Layer 2 of a small transformer language model trained on English Wikipedia (13 layers, counted from 0, width 128).
A neuron's activation on a vector x is ReLU(weights . x), where the dot is the dot product.
The model reads these tokens: "," " " "192" "9" "," " in" " Cal" "c" "ut" "ta" "," " British" " R" "aj"

The vector x that enters this layer's MLP at each token. A number n stands for (n - 128) times 0.028.
0 ",": 129, 178, 147, 101, 132, 185, 125, 107, 192, 137, 58, 119, 92, 98, 123, 38, 156, 114, 192, 81, 130, 90, 118, 203, 146, 155, 87, 112, 140, 91, 102, 76, 128, 142, 137, 131, 170, 175, 133, 160, 172, 166, 128, 144, 117, 126, 115, 119, 124, 159, 133, 151, 139, 117, 131, 145, 151, 136, 132, 105, 116, 161, 123, 101, 117, 137, 123, 30, 110, 103, 94, 123, 87, 129, 90, 137, 186, 88, 183, 158, 143, 105, 136, 120, 140, 125, 141, 153, 167, 7, 125, 112, 126, 137, 117, 63, 216, 146, 162, 121, 80, 152, 153, 142, 139, 105, 135, 89, 79, 128, 123, 156, 135, 120, 148, 146, 99, 66, 125, 169, 132, 175, 103, 149, 158, 135, 141, 103
1 " ": 113, 179, 139, 112, 107, 187, 116, 113, 155, 127, 67, 93, 97, 158, 127, 51, 170, 132, 170, 55, 95, 165, 164, 180, 123, 151, 93, 136, 114, 82, 97, 82, 83, 144, 159, 100, 152, 188, 135, 165, 163, 157, 163, 141, 95, 60, 127, 167, 150, 137, 157, 99, 155, 78, 119, 126, 135, 180, 121, 113, 125, 149, 163, 153, 144, 134, 137, 47, 86, 118, 107, 159, 65, 131, 104, 116, 211, 99, 204, 159, 169, 96, 123, 158, 156, 124, 107, 135, 166, 92, 128, 142, 104, 158, 119, 52, 156, 116, 150, 146, 105, 122, 205, 139, 144, 124, 130, 86, 83, 62, 153, 139, 111, 88, 124, 83, 76, 81, 133, 201, 128, 180, 120, 133, 143, 109, 141, 113
2 "192": 103, 195, 143, 89, 109, 159, 155, 131, 163, 133, 34, 133, 82, 141, 113, 67, 172, 113, 185, 78, 84, 153, 147, 184, 103, 133, 75, 133, 106, 93, 91, 86, 75, 130, 168, 120, 171, 188, 133, 175, 159, 128, 137, 141, 117, 56, 114, 165, 166, 141, 125, 88, 141, 68, 98, 102, 136, 166, 156, 105, 122, 150, 146, 149, 134, 156, 108, 78, 110, 110, 74, 131, 79, 138, 100, 123, 166, 93, 212, 182, 173, 99, 132, 172, 154, 130, 124, 145, 176, 109, 122, 161, 104, 128, 88, 89, 154, 140, 137, 177, 80, 129, 204, 144, 139, 137, 127, 72, 67, 74, 176, 158, 113, 81, 148, 87, 114, 100, 123, 171, 138, 178, 98, 165, 136, 135, 136, 99
3 "9": 107, 164, 126, 112, 97, 164, 139, 103, 168, 115, 51, 108, 84, 154, 120, 76, 147, 134, 190, 73, 113, 159, 172, 183, 121, 138, 81, 99, 111, 83, 100, 94, 66, 136, 173, 88, 147, 185, 92, 176, 170, 143, 157, 134, 100, 60, 123, 157, 135, 135, 133, 90, 165, 78, 110, 110, 121, 176, 137, 115, 103, 152, 156, 148, 156, 150, 141, 58, 99, 129, 118, 159, 66, 123, 105, 102, 199, 98, 207, 161, 149, 106, 156, 173, 158, 135, 89, 128, 182, 107, 136, 151, 109, 153, 94, 72, 167, 119, 138, 168, 83, 140, 214, 127, 137, 147, 127, 80, 83, 79, 160, 156, 111, 94, 136, 120, 76, 96, 110, 176, 158, 189, 62, 160, 132, 121, 137, 118
4 ",": 111, 178, 146, 105, 110, 188, 127, 124, 174, 132, 53, 115, 96, 156, 95, 49, 168, 133, 188, 91, 113, 179, 160, 189, 111, 122, 58, 106, 128, 79, 93, 106, 79, 138, 172, 126, 140, 185, 130, 171, 169, 186, 151, 128, 43, 83, 120, 157, 143, 149, 138, 102, 133, 77, 100, 130, 151, 182, 142, 109, 124, 154, 153, 143, 130, 141, 119, 43, 91, 101, 106, 139, 88, 120, 99, 119, 188, 101, 202, 161, 171, 82, 146, 158, 164, 116, 109, 140, 173, 86, 128, 135, 116, 142, 99, 51, 169, 115, 151, 151, 89, 134, 202, 150, 153, 119, 129, 94, 78, 70, 140, 168, 95, 107, 131, 123, 94, 89, 128, 172, 128, 166, 108, 160, 141, 124, 126, 107
5 " in": 96, 190, 152, 110, 105, 193, 105, 131, 189, 101, 47, 103, 84, 134, 113, 50, 160, 135, 188, 79, 93, 148, 154, 176, 146, 156, 71, 126, 143, 104, 94, 119, 71, 129, 176, 107, 144, 181, 143, 167, 168, 158, 148, 133, 44, 76, 140, 136, 136, 136, 167, 79, 136, 82, 77, 137, 144, 180, 155, 112, 132, 155, 166, 144, 119, 130, 120, 52, 96, 106, 134, 126, 85, 142, 109, 126, 164, 101, 191, 186, 176, 95, 141, 127, 156, 128, 119, 143, 168, 74, 153, 155, 109, 167, 103, 53, 159, 121, 134, 144, 93, 134, 205, 166, 124, 132, 125, 91, 69, 69, 137, 139, 131, 113, 135, 114, 89, 88, 133, 181, 127, 159, 113, 136, 130, 122, 138, 102
6 " Cal": 124, 165, 122, 84, 118, 189, 105, 98, 156, 162, 50, 123, 97, 144, 82, 44, 189, 118, 191, 89, 96, 151, 138, 188, 106, 142, 82, 106, 123, 118, 116, 79, 51, 173, 163, 88, 162, 151, 129, 150, 162, 133, 174, 105, 111, 102, 128, 157, 157, 139, 176, 94, 137, 83, 83, 76, 146, 137, 142, 126, 115, 169, 140, 159, 162, 171, 138, 56, 117, 103, 133, 137, 91, 154, 91, 106, 199, 88, 183, 158, 181, 90, 139, 157, 185, 121, 110, 127, 145, 101, 148, 161, 123, 185, 103, 59, 144, 153, 127, 161, 71, 121, 205, 149, 140, 169, 123, 82, 59, 74, 153, 163, 92, 102, 140, 112, 111, 105, 92, 178, 129, 156, 112, 150, 92, 102, 128, 124
7 "c": 105, 178, 136, 108, 106, 227, 149, 83, 170, 153, 60, 141, 102, 170, 111, 49, 156, 127, 191, 115, 86, 155, 131, 155, 93, 172, 93, 110, 146, 92, 97, 88, 64, 161, 168, 86, 146, 175, 107, 178, 149, 147, 167, 151, 100, 82, 133, 135, 145, 133, 141, 84, 157, 76, 89, 112, 158, 173, 119, 97, 120, 188, 147, 160, 128, 135, 102, 60, 107, 121, 120, 157, 93, 122, 100, 98, 191, 114, 190, 147, 169, 84, 129, 155, 130, 79, 94, 142, 180, 102, 174, 137, 103, 165, 91, 75, 139, 140, 144, 165, 74, 124, 212, 172, 137, 153, 120, 73, 84, 69, 147, 163, 97, 88, 151, 110, 86, 90, 111, 170, 134, 184, 123, 138, 114, 123, 128, 102
8 "ut": 94, 174, 156, 116, 83, 199, 141, 88, 166, 129, 74, 115, 105, 148, 111, 49, 154, 105, 204, 92, 83, 152, 153, 159, 117, 163, 104, 130, 144, 113, 107, 107, 72, 123, 163, 108, 147, 195, 126, 122, 146, 152, 187, 130, 79, 96, 148, 150, 152, 142, 133, 70, 163, 68, 105, 124, 112, 130, 168, 99, 90, 133, 163, 159, 140, 143, 112, 62, 112, 130, 114, 114, 88, 133, 112, 97, 200, 100, 194, 184, 177, 76, 135, 150, 167, 118, 103, 112, 200, 103, 145, 156, 117, 176, 93, 62, 143, 131, 144, 150, 96, 130, 212, 128, 151, 138, 131, 56, 91, 57, 166, 131, 126, 103, 151, 106, 93, 81, 107, 193, 96, 181, 87, 169, 107, 117, 153, 123
9 "ta": 83, 173, 157, 108, 112, 194, 146, 150, 171, 134, 46, 102, 103, 160, 150, 51, 157, 135, 180, 46, 103, 144, 121, 204, 131, 141, 59, 129, 139, 94, 98, 99, 69, 167, 175, 95, 152, 175, 98, 154, 138, 154, 166, 121, 85, 80, 111, 136, 138, 130, 132, 96, 132, 105, 113, 104, 114, 170, 114, 95, 123, 159, 165, 145, 117, 109, 117, 79, 84, 138, 130, 128, 72, 119, 95, 98, 215, 103, 185, 148, 177, 103, 161, 175, 156, 115, 81, 161, 167, 102, 143, 146, 109, 160, 81, 89, 160, 141, 151, 175, 73, 138, 217, 167, 136, 153, 115, 94, 95, 52, 150, 165, 109, 83, 153, 127, 91, 92, 106, 164, 135, 176, 119, 143, 114, 143, 123, 126
10 ",": 105, 177, 150, 103, 107, 192, 133, 123, 169, 132, 55, 113, 96, 164, 94, 54, 165, 129, 193, 89, 112, 178, 162, 190, 118, 127, 59, 105, 131, 84, 89, 109, 78, 149, 169, 126, 146, 183, 123, 169, 168, 189, 151, 124, 45, 81, 114, 163, 144, 148, 139, 104, 132, 75, 105, 130, 150, 184, 145, 113, 123, 144, 151, 143, 131, 140, 117, 49, 84, 98, 107, 138, 86, 123, 97, 120, 186, 104, 198, 157, 174, 78, 145, 157, 156, 119, 106, 147, 172, 88, 135, 140, 118, 149, 96, 46, 164, 113, 158, 149, 92, 135, 200, 149, 152, 124, 115, 91, 72, 68, 138, 168, 97, 110, 129, 121, 97, 91, 124, 168, 129, 167, 107, 162, 136, 120, 135, 112
11 " British": 80, 192, 134, 103, 135, 194, 138, 135, 162, 160, 64, 142, 100, 104, 105, 38, 181, 123, 193, 86, 80, 142, 171, 186, 122, 154, 39, 144, 144, 109, 91, 96, 64, 162, 154, 105, 152, 162, 102, 167, 164, 162, 144, 129, 92, 100, 131, 173, 167, 140, 141, 87, 143, 79, 108, 104, 148, 169, 152, 117, 92, 133, 139, 150, 120, 149, 134, 64, 104, 102, 129, 124, 72, 145, 98, 118, 183, 103, 184, 191, 180, 88, 143, 151, 165, 132, 103, 139, 146, 91, 160, 154, 121, 123, 90, 86, 142, 119, 159, 142, 82, 117, 186, 140, 130, 138, 110, 92, 25, 78, 138, 186, 111, 103, 141, 119, 101, 107, 126, 168, 148, 181, 92, 134, 126, 146, 102, 116
12 " R": 91, 163, 142, 112, 94, 225, 113, 107, 157, 142, 64, 96, 96, 145, 130, 44, 171, 138, 174, 80, 99, 168, 144, 175, 141, 144, 113, 140, 131, 100, 104, 97, 77, 154, 171, 107, 161, 172, 133, 148, 164, 162, 146, 124, 94, 74, 107, 166, 144, 126, 155, 68, 144, 95, 105, 108, 147, 156, 147, 121, 89, 141, 178, 143, 152, 124, 124, 62, 57, 120, 138, 127, 83, 151, 76, 111, 228, 112, 188, 187, 175, 64, 149, 170, 137, 104, 109, 145, 152, 87, 153, 133, 117, 157, 100, 52, 156, 142, 151, 126, 101, 123, 206, 145, 143, 147, 109, 78, 87, 75, 150, 159, 91, 105, 123, 102, 93, 96, 117, 174, 127, 176, 89, 195, 103, 127, 124, 111
13 "aj": 75, 171, 142, 92, 108, 220, 154, 153, 170, 149, 74, 120, 98, 154, 93, 27, 147, 127, 199, 77, 89, 152, 146, 180, 133, 146, 71, 100, 148, 129, 96, 122, 66, 154, 167, 108, 152, 194, 111, 194, 158, 136, 140, 134, 102, 88, 136, 151, 183, 131, 128, 73, 156, 74, 124, 107, 126, 156, 119, 101, 126, 136, 145, 142, 127, 118, 109, 73, 98, 136, 114, 100, 65, 129, 95, 113, 205, 90, 177, 167, 174, 65, 146, 212, 166, 118, 101, 113, 183, 96, 131, 146, 135, 156, 81, 64, 140, 114, 148, 151, 90, 142, 199, 163, 137, 163, 114, 77, 88, 99, 146, 131, 90, 111, 136, 126, 107, 120, 121, 166, 155, 174, 96, 133, 88, 139, 125, 131

Each question shows the input weights of one neuron of the MLP. A number n stands for (n - 128) times 0.022.

n432: 132, 121, 131, 113, 123, 132, 132, 133, 117, 120, 124, 134, 137, 136, 118, 128, 125, 113, 133, 138, 136, 125, 138, 124, 128, 137, 125, 132, 128, 136, 131, 134, 137, 142, 124, 128, 128, 132, 117, 109, 123, 126, 124, 133, 149, 130, 131, 134, 124, 113, 124, 136, 133, 134, 121, 129, 108, 129, 123, 142, 129, 135, 121, 127, 123, 135, 131, 127, 129, 147, 126, 138, 129, 124, 119, 128, 129, 122, 144, 122, 125, 125, 125, 132, 126, 128, 132, 133, 129, 122, 137, 123, 132, 124, 139, 128, 134, 124, 115, 130, 128, 129, 132, 140, 123, 136, 135, 128, 122, 131, 132, 141, 124, 121, 120, 130, 126, 119, 132, 122, 121, 132, 139, 124, 136, 127, 130, 119
Which token does this neuron like most? 7 "c"

n182: 141, 130, 122, 140, 123, 145, 129, 116, 132, 132, 130, 115, 123, 127, 126, 145, 141, 113, 139, 144, 117, 127, 136, 138, 140, 123, 131, 124, 131, 113, 154, 143, 134, 136, 133, 124, 118, 129, 139, 107, 119, 129, 115, 110, 127, 119, 133, 137, 122, 125, 124, 119, 128, 125, 133, 138, 112, 105, 127, 131, 131, 134, 115, 118, 122, 130, 124, 121, 120, 131, 131, 120, 118, 116, 138, 119, 111, 145, 137, 141, 134, 132, 124, 140, 125, 135, 126, 121, 132, 128, 134, 125, 121, 122, 131, 124, 115, 126, 121, 135, 142, 133, 130, 127, 130, 120, 118, 145, 134, 123, 123, 121, 117, 123, 142, 144, 142, 109, 135, 134, 123, 137, 114, 128, 108, 134, 115, 139
Which token does this neuron like most? 8 "ut"

n23: 125, 125, 128, 132, 134, 132, 117, 138, 109, 124, 120, 125, 148, 128, 140, 125, 125, 127, 119, 134, 120, 124, 137, 127, 128, 128, 142, 138, 121, 133, 129, 114, 124, 132, 118, 118, 128, 133, 122, 132, 127, 140, 117, 125, 133, 124, 120, 130, 129, 128, 130, 120, 124, 121, 136, 130, 132, 130, 136, 128, 124, 120, 125, 138, 140, 124, 118, 134, 120, 128, 129, 132, 126, 135, 121, 119, 131, 130, 124, 119, 135, 129, 117, 117, 115, 132, 143, 141, 124, 122, 121, 128, 137, 126, 144, 130, 131, 128, 131, 119, 121, 117, 129, 131, 150, 123, 122, 125, 125, 123, 122, 109, 121, 120, 113, 130, 119, 118, 140, 140, 121, 130, 127, 124, 146, 135, 140, 125
Its two highest activations, in order, are on tokens 1 " ", 12 " R"

n480: 134, 124, 131, 123, 133, 124, 128, 121, 137, 137, 132, 126, 134, 135, 130, 130, 128, 127, 113, 121, 134, 127, 138, 125, 133, 129, 124, 136, 133, 135, 123, 140, 126, 130, 103, 132, 125, 135, 124, 115, 126, 127, 141, 133, 122, 125, 120, 137, 125, 121, 132, 136, 120, 119, 128, 123, 131, 129, 120, 121, 141, 116, 135, 133, 139, 129, 148, 139, 121, 128, 125, 127, 114, 133, 130, 118, 139, 124, 130, 124, 117, 128, 118, 126, 117, 135, 125, 141, 122, 127, 121, 136, 116, 122, 132, 120, 145, 134, 127, 127, 132, 125, 126, 119, 130, 122, 135, 127, 122, 121, 121, 115, 126, 130, 136, 129, 122, 129, 125, 129, 131, 132, 132, 127, 131, 132, 144, 124
On which token does it fire most, and how strongly? 1 " ", at about 1.4

n346: 124, 125, 124, 134, 140, 128, 125, 131, 129, 126, 126, 136, 136, 124, 130, 125, 115, 114, 128, 134, 132, 131, 124, 131, 130, 107, 136, 136, 134, 125, 121, 122, 128, 143, 126, 131, 126, 121, 139, 132, 125, 136, 138, 121, 123, 136, 116, 127, 132, 120, 137, 122, 132, 120, 125, 143, 137, 126, 130, 129, 118, 119, 119, 134, 131, 130, 138, 120, 128, 117, 124, 125, 133, 133, 128, 128, 125, 133, 130, 124, 133, 142, 128, 103, 111, 123, 123, 129, 124, 127, 124, 135, 140, 121, 130, 120, 130, 114, 132, 137, 109, 128, 128, 125, 122, 126, 135, 118, 130, 125, 134, 137, 114, 129, 128, 132, 129, 116, 126, 123, 130, 128, 122, 118, 121, 140, 138, 129
On which token does it fire most, and how strongly? 0 ",", at about 1.1

n216: 140, 129, 123, 137, 117, 124, 128, 126, 124, 128, 136, 133, 124, 119, 130, 129, 128, 117, 149, 133, 125, 120, 130, 129, 140, 125, 131, 136, 130, 125, 131, 127, 127, 107, 129, 136, 130, 130, 129, 121, 124, 131, 131, 150, 134, 129, 124, 111, 123, 134, 137, 119, 109, 135, 133, 126, 123, 133, 129, 139, 129, 141, 131, 122, 127, 139, 130, 135, 152, 131, 143, 120, 115, 128, 140, 146, 109, 123, 127, 137, 120, 115, 121, 125, 125, 125, 122, 114, 132, 114, 135, 123, 129, 133, 128, 136, 127, 122, 137, 123, 130, 121, 139, 139, 137, 138, 123, 129, 121, 123, 133, 125, 131, 131, 135, 124, 126, 126, 111, 124, 110, 121, 128, 140, 130, 136, 128, 128
Its two highest activations, in order, are on tokens 8 "ut", 0 ","

n322: 126, 136, 117, 136, 119, 126, 130, 122, 126, 135, 129, 125, 128, 131, 126, 120, 126, 132, 109, 144, 133, 122, 133, 136, 139, 123, 146, 142, 131, 123, 131, 123, 132, 128, 125, 134, 136, 130, 121, 137, 134, 127, 127, 132, 131, 123, 117, 124, 119, 127, 134, 126, 120, 131, 138, 138, 122, 115, 125, 133, 116, 138, 137, 125, 125, 116, 138, 116, 126, 146, 138, 126, 127, 130, 130, 118, 136, 130, 123, 143, 129, 122, 110, 116, 123, 123, 145, 134, 122, 120, 147, 127, 118, 118, 115, 120, 123, 118, 117, 123, 118, 128, 124, 116, 145, 124, 128, 131, 135, 128, 106, 126, 119, 131, 133, 117, 133, 126, 132, 126, 129, 129, 113, 134, 121, 125, 124, 126
On which token does it fire most, and how strongly? 12 " R", at about 1.9

n145: 119, 121, 135, 144, 133, 130, 124, 131, 124, 141, 128, 130, 113, 140, 131, 123, 129, 127, 130, 137, 141, 121, 132, 125, 123, 113, 119, 131, 117, 115, 126, 128, 130, 126, 137, 125, 128, 139, 124, 139, 121, 137, 130, 132, 130, 137, 117, 130, 114, 125, 127, 144, 105, 133, 110, 129, 121, 130, 138, 112, 135, 122, 136, 122, 124, 132, 134, 116, 126, 134, 130, 124, 141, 130, 117, 125, 114, 128, 134, 133, 120, 128, 112, 123, 121, 133, 134, 119, 113, 126, 132, 125, 130, 126, 125, 125, 119, 130, 128, 125, 128, 130, 129, 135, 135, 142, 117, 122, 124, 128, 126, 140, 124, 124, 126, 127, 137, 131, 134, 128, 126, 128, 143, 122, 124, 129, 133, 140
Its two highest activations, in order, are on tokens 10 ",", 4 ","

n131: 130, 123, 124, 131, 126, 127, 132, 135, 146, 130, 119, 129, 119, 142, 136, 155, 143, 131, 142, 129, 135, 138, 131, 143, 126, 126, 128, 140, 142, 145, 136, 104, 141, 142, 108, 107, 127, 121, 135, 124, 140, 129, 127, 122, 127, 125, 115, 121, 124, 121, 133, 154, 121, 123, 120, 141, 137, 118, 127, 125, 117, 127, 120, 111, 129, 117, 123, 140, 122, 118, 123, 130, 141, 122, 128, 121, 124, 120, 141, 123, 131, 143, 131, 124, 125, 124, 121, 137, 121, 131, 116, 141, 137, 133, 137, 117, 117, 120, 122, 147, 118, 128, 126, 111, 133, 117, 121, 133, 132, 115, 133, 139, 106, 126, 139, 132, 136, 127, 118, 111, 132, 137, 125, 123, 120, 129, 120, 129
On which token does it fire most, and how strongly? 9 "ta", at about 0.73

n114: 126, 132, 126, 125, 136, 127, 119, 140, 129, 133, 126, 132, 133, 134, 117, 138, 134, 129, 125, 127, 126, 125, 139, 130, 126, 138, 145, 130, 121, 137, 128, 115, 123, 134, 121, 122, 130, 126, 125, 140, 124, 125, 133, 124, 139, 123, 131, 132, 127, 117, 135, 129, 113, 119, 133, 134, 130, 125, 110, 114, 130, 130, 122, 116, 139, 123, 123, 125, 125, 115, 124, 137, 123, 129, 128, 132, 136, 120, 122, 122, 117, 133, 126, 137, 135, 145, 131, 130, 126, 129, 130, 131, 126, 123, 145, 124, 135, 129, 131, 123, 129, 128, 134, 133, 130, 126, 124, 138, 130, 130, 122, 122, 122, 122, 120, 142, 121, 138, 130, 133, 123, 127, 126, 129, 132, 132, 124, 131
Its two highest activations, in order, are on tokens 1 " ", 6 " Cal"

n372: 133, 121, 127, 130, 130, 139, 131, 132, 117, 130, 118, 128, 116, 123, 125, 132, 145, 141, 126, 137, 118, 129, 132, 134, 131, 119, 142, 132, 124, 121, 120, 117, 131, 132, 130, 116, 129, 130, 125, 132, 125, 130, 135, 130, 135, 136, 124, 120, 124, 128, 134, 128, 125, 150, 121, 125, 121, 128, 131, 134, 125, 127, 123, 132, 111, 136, 113, 115, 122, 133, 135, 137, 125, 117, 116, 131, 129, 129, 125, 138, 122, 127, 109, 117, 123, 126, 141, 136, 108, 129, 131, 122, 119, 127, 121, 136, 130, 118, 132, 139, 118, 106, 122, 130, 138, 137, 126, 130, 129, 125, 134, 127, 123, 133, 131, 145, 138, 135, 145, 133, 131, 118, 128, 117, 115, 135, 134, 131
Which token does this neuron like most? 6 " Cal"

n273: 124, 138, 131, 126, 124, 129, 123, 128, 125, 120, 137, 126, 116, 123, 134, 124, 150, 127, 124, 134, 132, 129, 123, 127, 119, 136, 132, 127, 123, 139, 121, 120, 116, 123, 134, 122, 129, 114, 136, 136, 131, 133, 121, 120, 128, 133, 127, 129, 135, 125, 120, 122, 126, 127, 134, 129, 122, 134, 129, 122, 138, 118, 129, 121, 131, 132, 125, 134, 134, 126, 130, 114, 116, 120, 125, 135, 128, 129, 129, 130, 122, 131, 125, 120, 134, 127, 125, 116, 128, 126, 126, 125, 124, 126, 133, 128, 120, 126, 125, 135, 126, 134, 127, 133, 130, 131, 129, 133, 132, 129, 133, 115, 124, 131, 121, 120, 128, 132, 119, 126, 129, 122, 126, 124, 119, 125, 127, 155
Which token does this neuron like most? 13 "aj"

n139: 126, 125, 135, 130, 123, 137, 124, 130, 131, 131, 125, 121, 135, 123, 124, 123, 119, 116, 129, 134, 132, 126, 124, 129, 132, 124, 147, 136, 141, 123, 112, 131, 135, 121, 124, 124, 133, 127, 130, 92, 143, 131, 120, 136, 137, 127, 142, 137, 145, 130, 131, 134, 117, 124, 126, 127, 126, 91, 136, 123, 125, 126, 125, 124, 139, 149, 134, 129, 134, 119, 128, 127, 129, 113, 125, 143, 139, 134, 135, 121, 124, 130, 123, 127, 137, 124, 114, 123, 140, 124, 124, 134, 118, 135, 138, 121, 121, 133, 126, 121, 144, 116, 121, 129, 128, 122, 126, 132, 123, 118, 134, 90, 127, 128, 132, 129, 123, 112, 131, 130, 135, 129, 124, 124, 119, 128, 129, 134
Which token does this neuron like most? 8 "ut"

n170: 131, 131, 128, 132, 126, 133, 133, 128, 109, 134, 125, 129, 120, 134, 130, 130, 129, 120, 129, 123, 123, 132, 131, 128, 125, 116, 123, 139, 138, 124, 129, 126, 131, 108, 128, 136, 130, 120, 124, 135, 132, 124, 134, 123, 120, 122, 127, 117, 129, 137, 131, 134, 131, 125, 107, 135, 129, 136, 123, 130, 135, 123, 128, 118, 122, 136, 151, 126, 126, 129, 132, 130, 130, 132, 128, 126, 125, 120, 126, 124, 135, 129, 125, 128, 125, 129, 124, 132, 126, 127, 132, 127, 129, 121, 136, 139, 130, 108, 124, 118, 128, 117, 130, 147, 141, 115, 116, 129, 130, 136, 131, 130, 137, 123, 130, 127, 132, 131, 131, 135, 136, 122, 115, 133, 130, 138, 135, 126
On which token does it fire most, and how strongly? 4 ",", at about 0.77

n223: 124, 142, 126, 115, 142, 130, 127, 145, 131, 133, 130, 132, 140, 114, 120, 114, 130, 136, 122, 140, 130, 111, 122, 129, 131, 127, 128, 130, 127, 127, 119, 137, 126, 133, 133, 142, 108, 122, 134, 125, 139, 127, 132, 122, 116, 135, 139, 128, 137, 135, 138, 126, 122, 120, 138, 139, 134, 125, 134, 116, 122, 151, 127, 137, 123, 133, 156, 145, 105, 120, 124, 118, 124, 119, 127, 122, 140, 150, 113, 124, 146, 134, 132, 124, 117, 128, 131, 110, 129, 123, 122, 143, 138, 134, 120, 142, 112, 108, 135, 118, 129, 122, 120, 136, 123, 104, 126, 140, 127, 136, 127, 132, 131, 138, 129, 120, 127, 124, 139, 122, 137, 140, 118, 133, 125, 137, 115, 133
On which token does it fire most, and how strongly? 11 " British", at about 1.6

n300: 131, 119, 122, 129, 129, 138, 116, 135, 115, 125, 142, 131, 131, 139, 113, 132, 127, 132, 125, 128, 133, 133, 132, 132, 116, 124, 134, 136, 128, 126, 125, 120, 138, 129, 129, 140, 126, 121, 121, 122, 139, 134, 117, 119, 128, 132, 120, 122, 133, 128, 115, 133, 116, 131, 137, 128, 136, 137, 125, 125, 128, 133, 138, 145, 128, 123, 135, 126, 119, 124, 124, 128, 139, 118, 132, 124, 128, 137, 131, 132, 138, 125, 137, 131, 129, 121, 131, 141, 137, 121, 130, 124, 120, 127, 132, 126, 138, 127, 130, 127, 131, 124, 127, 127, 123, 116, 114, 131, 135, 123, 113, 138, 117, 139, 132, 139, 123, 122, 137, 124, 128, 131, 120, 134, 133, 133, 136, 139
Its two highest activations, in order, are on tokens 10 ",", 4 ","

n262: 140, 101, 137, 118, 114, 137, 137, 129, 125, 115, 120, 148, 121, 134, 133, 124, 146, 135, 139, 138, 125, 126, 128, 112, 113, 134, 141, 111, 114, 129, 129, 118, 126, 130, 130, 116, 127, 119, 124, 130, 121, 130, 133, 121, 141, 120, 131, 130, 113, 129, 141, 136, 129, 118, 135, 138, 137, 129, 123, 135, 133, 130, 123, 138, 122, 138, 142, 130, 127, 130, 145, 122, 135, 136, 110, 119, 118, 130, 133, 104, 128, 130, 123, 125, 132, 125, 128, 131, 127, 132, 137, 115, 127, 124, 126, 132, 104, 129, 118, 134, 125, 122, 135, 135, 125, 141, 130, 130, 132, 131, 113, 135, 146, 122, 136, 137, 132, 118, 130, 125, 131, 127, 139, 125, 122, 133, 122, 115
On which token does it fire most, and how strongly? 7 "c", at about 1.6

n431: 115, 134, 117, 134, 127, 115, 127, 121, 124, 130, 117, 139, 130, 120, 120, 128, 118, 119, 119, 130, 120, 128, 137, 122, 132, 121, 127, 124, 120, 121, 138, 130, 119, 118, 131, 122, 130, 130, 116, 139, 124, 135, 117, 131, 135, 121, 131, 123, 106, 131, 128, 134, 132, 123, 112, 136, 133, 133, 111, 119, 131, 130, 126, 129, 144, 135, 135, 119, 120, 110, 128, 133, 134, 107, 121, 130, 124, 122, 120, 134, 123, 152, 133, 126, 134, 134, 136, 133, 126, 123, 130, 134, 134, 133, 125, 141, 137, 113, 134, 123, 121, 124, 124, 124, 134, 124, 128, 120, 147, 128, 131, 130, 141, 122, 124, 126, 131, 123, 137, 134, 139, 124, 123, 123, 134, 142, 124, 127
On which token does it fire most, and how strongly? 3 "9", at about 1.1

n169: 126, 115, 119, 111, 113, 118, 131, 122, 141, 129, 125, 127, 134, 149, 125, 120, 121, 113, 133, 130, 112, 125, 132, 131, 127, 122, 152, 133, 132, 133, 123, 137, 141, 136, 124, 142, 141, 125, 115, 113, 125, 122, 127, 122, 136, 139, 142, 131, 127, 100, 135, 158, 128, 127, 127, 131, 111, 116, 135, 135, 129, 124, 113, 121, 126, 124, 132, 136, 120, 117, 125, 125, 126, 139, 139, 131, 123, 114, 141, 125, 131, 111, 122, 127, 124, 119, 123, 128, 148, 125, 128, 125, 111, 126, 128, 127, 133, 139, 121, 132, 131, 138, 131, 120, 146, 136, 142, 121, 149, 128, 134, 126, 132, 136, 122, 127, 131, 121, 119, 123, 109, 138, 140, 123, 125, 118, 140, 130
Which token does this neuron like most? 8 "ut"

n240: 132, 130, 120, 133, 130, 131, 120, 118, 128, 117, 127, 129, 137, 143, 128, 128, 118, 135, 121, 122, 117, 139, 136, 141, 118, 122, 128, 129, 120, 124, 124, 130, 128, 131, 120, 129, 128, 136, 138, 123, 141, 130, 121, 119, 126, 124, 139, 132, 131, 128, 125, 138, 130, 124, 127, 135, 130, 130, 131, 125, 131, 128, 125, 125, 123, 127, 146, 124, 131, 128, 134, 130, 135, 117, 124, 128, 119, 135, 125, 135, 121, 136, 128, 127, 131, 120, 137, 129, 126, 123, 112, 127, 121, 125, 125, 141, 123, 127, 117, 127, 125, 124, 132, 136, 127, 108, 154, 127, 126, 117, 149, 132, 124, 116, 125, 117, 134, 123, 127, 137, 130, 125, 140, 127, 121, 145, 127, 121
On which token does it fire most, and how strongly? 1 " ", at about 1.8

n144: 149, 133, 119, 128, 133, 136, 139, 128, 128, 128, 130, 128, 126, 134, 141, 129, 120, 123, 140, 134, 134, 148, 129, 129, 128, 124, 126, 133, 129, 133, 135, 122, 142, 149, 124, 124, 143, 123, 126, 126, 133, 115, 122, 119, 116, 125, 129, 126, 127, 132, 131, 124, 123, 136, 126, 122, 123, 133, 125, 126, 122, 120, 126, 139, 139, 131, 126, 119, 128, 124, 118, 133, 121, 127, 132, 114, 125, 125, 123, 143, 136, 135, 136, 122, 129, 134, 143, 130, 123, 125, 125, 120, 126, 124, 120, 133, 124, 137, 124, 139, 139, 121, 124, 129, 132, 129, 177, 130, 131, 130, 132, 126, 124, 124, 127, 124, 128, 123, 132, 126, 138, 132, 134, 125, 123, 144, 129, 121
Which token does this neuron like most? 2 "192"

n13: 125, 117, 120, 129, 126, 111, 129, 130, 129, 129, 124, 128, 146, 130, 136, 127, 115, 115, 127, 121, 132, 125, 136, 135, 127, 132, 136, 125, 130, 133, 130, 128, 136, 132, 120, 124, 125, 125, 129, 115, 125, 117, 125, 121, 129, 121, 127, 128, 136, 134, 131, 134, 129, 118, 123, 136, 122, 122, 126, 146, 123, 129, 118, 133, 124, 132, 128, 136, 127, 140, 126, 148, 125, 132, 125, 129, 135, 119, 132, 128, 127, 123, 133, 138, 113, 147, 132, 134, 127, 127, 132, 135, 122, 128, 118, 133, 130, 126, 127, 137, 129, 127, 127, 120, 125, 128, 123, 135, 118, 127, 131, 129, 135, 117, 138, 148, 130, 123, 128, 134, 126, 134, 117, 143, 139, 133, 116, 113
Its two highest activations, in order, are on tokens 3 "9", 2 "192"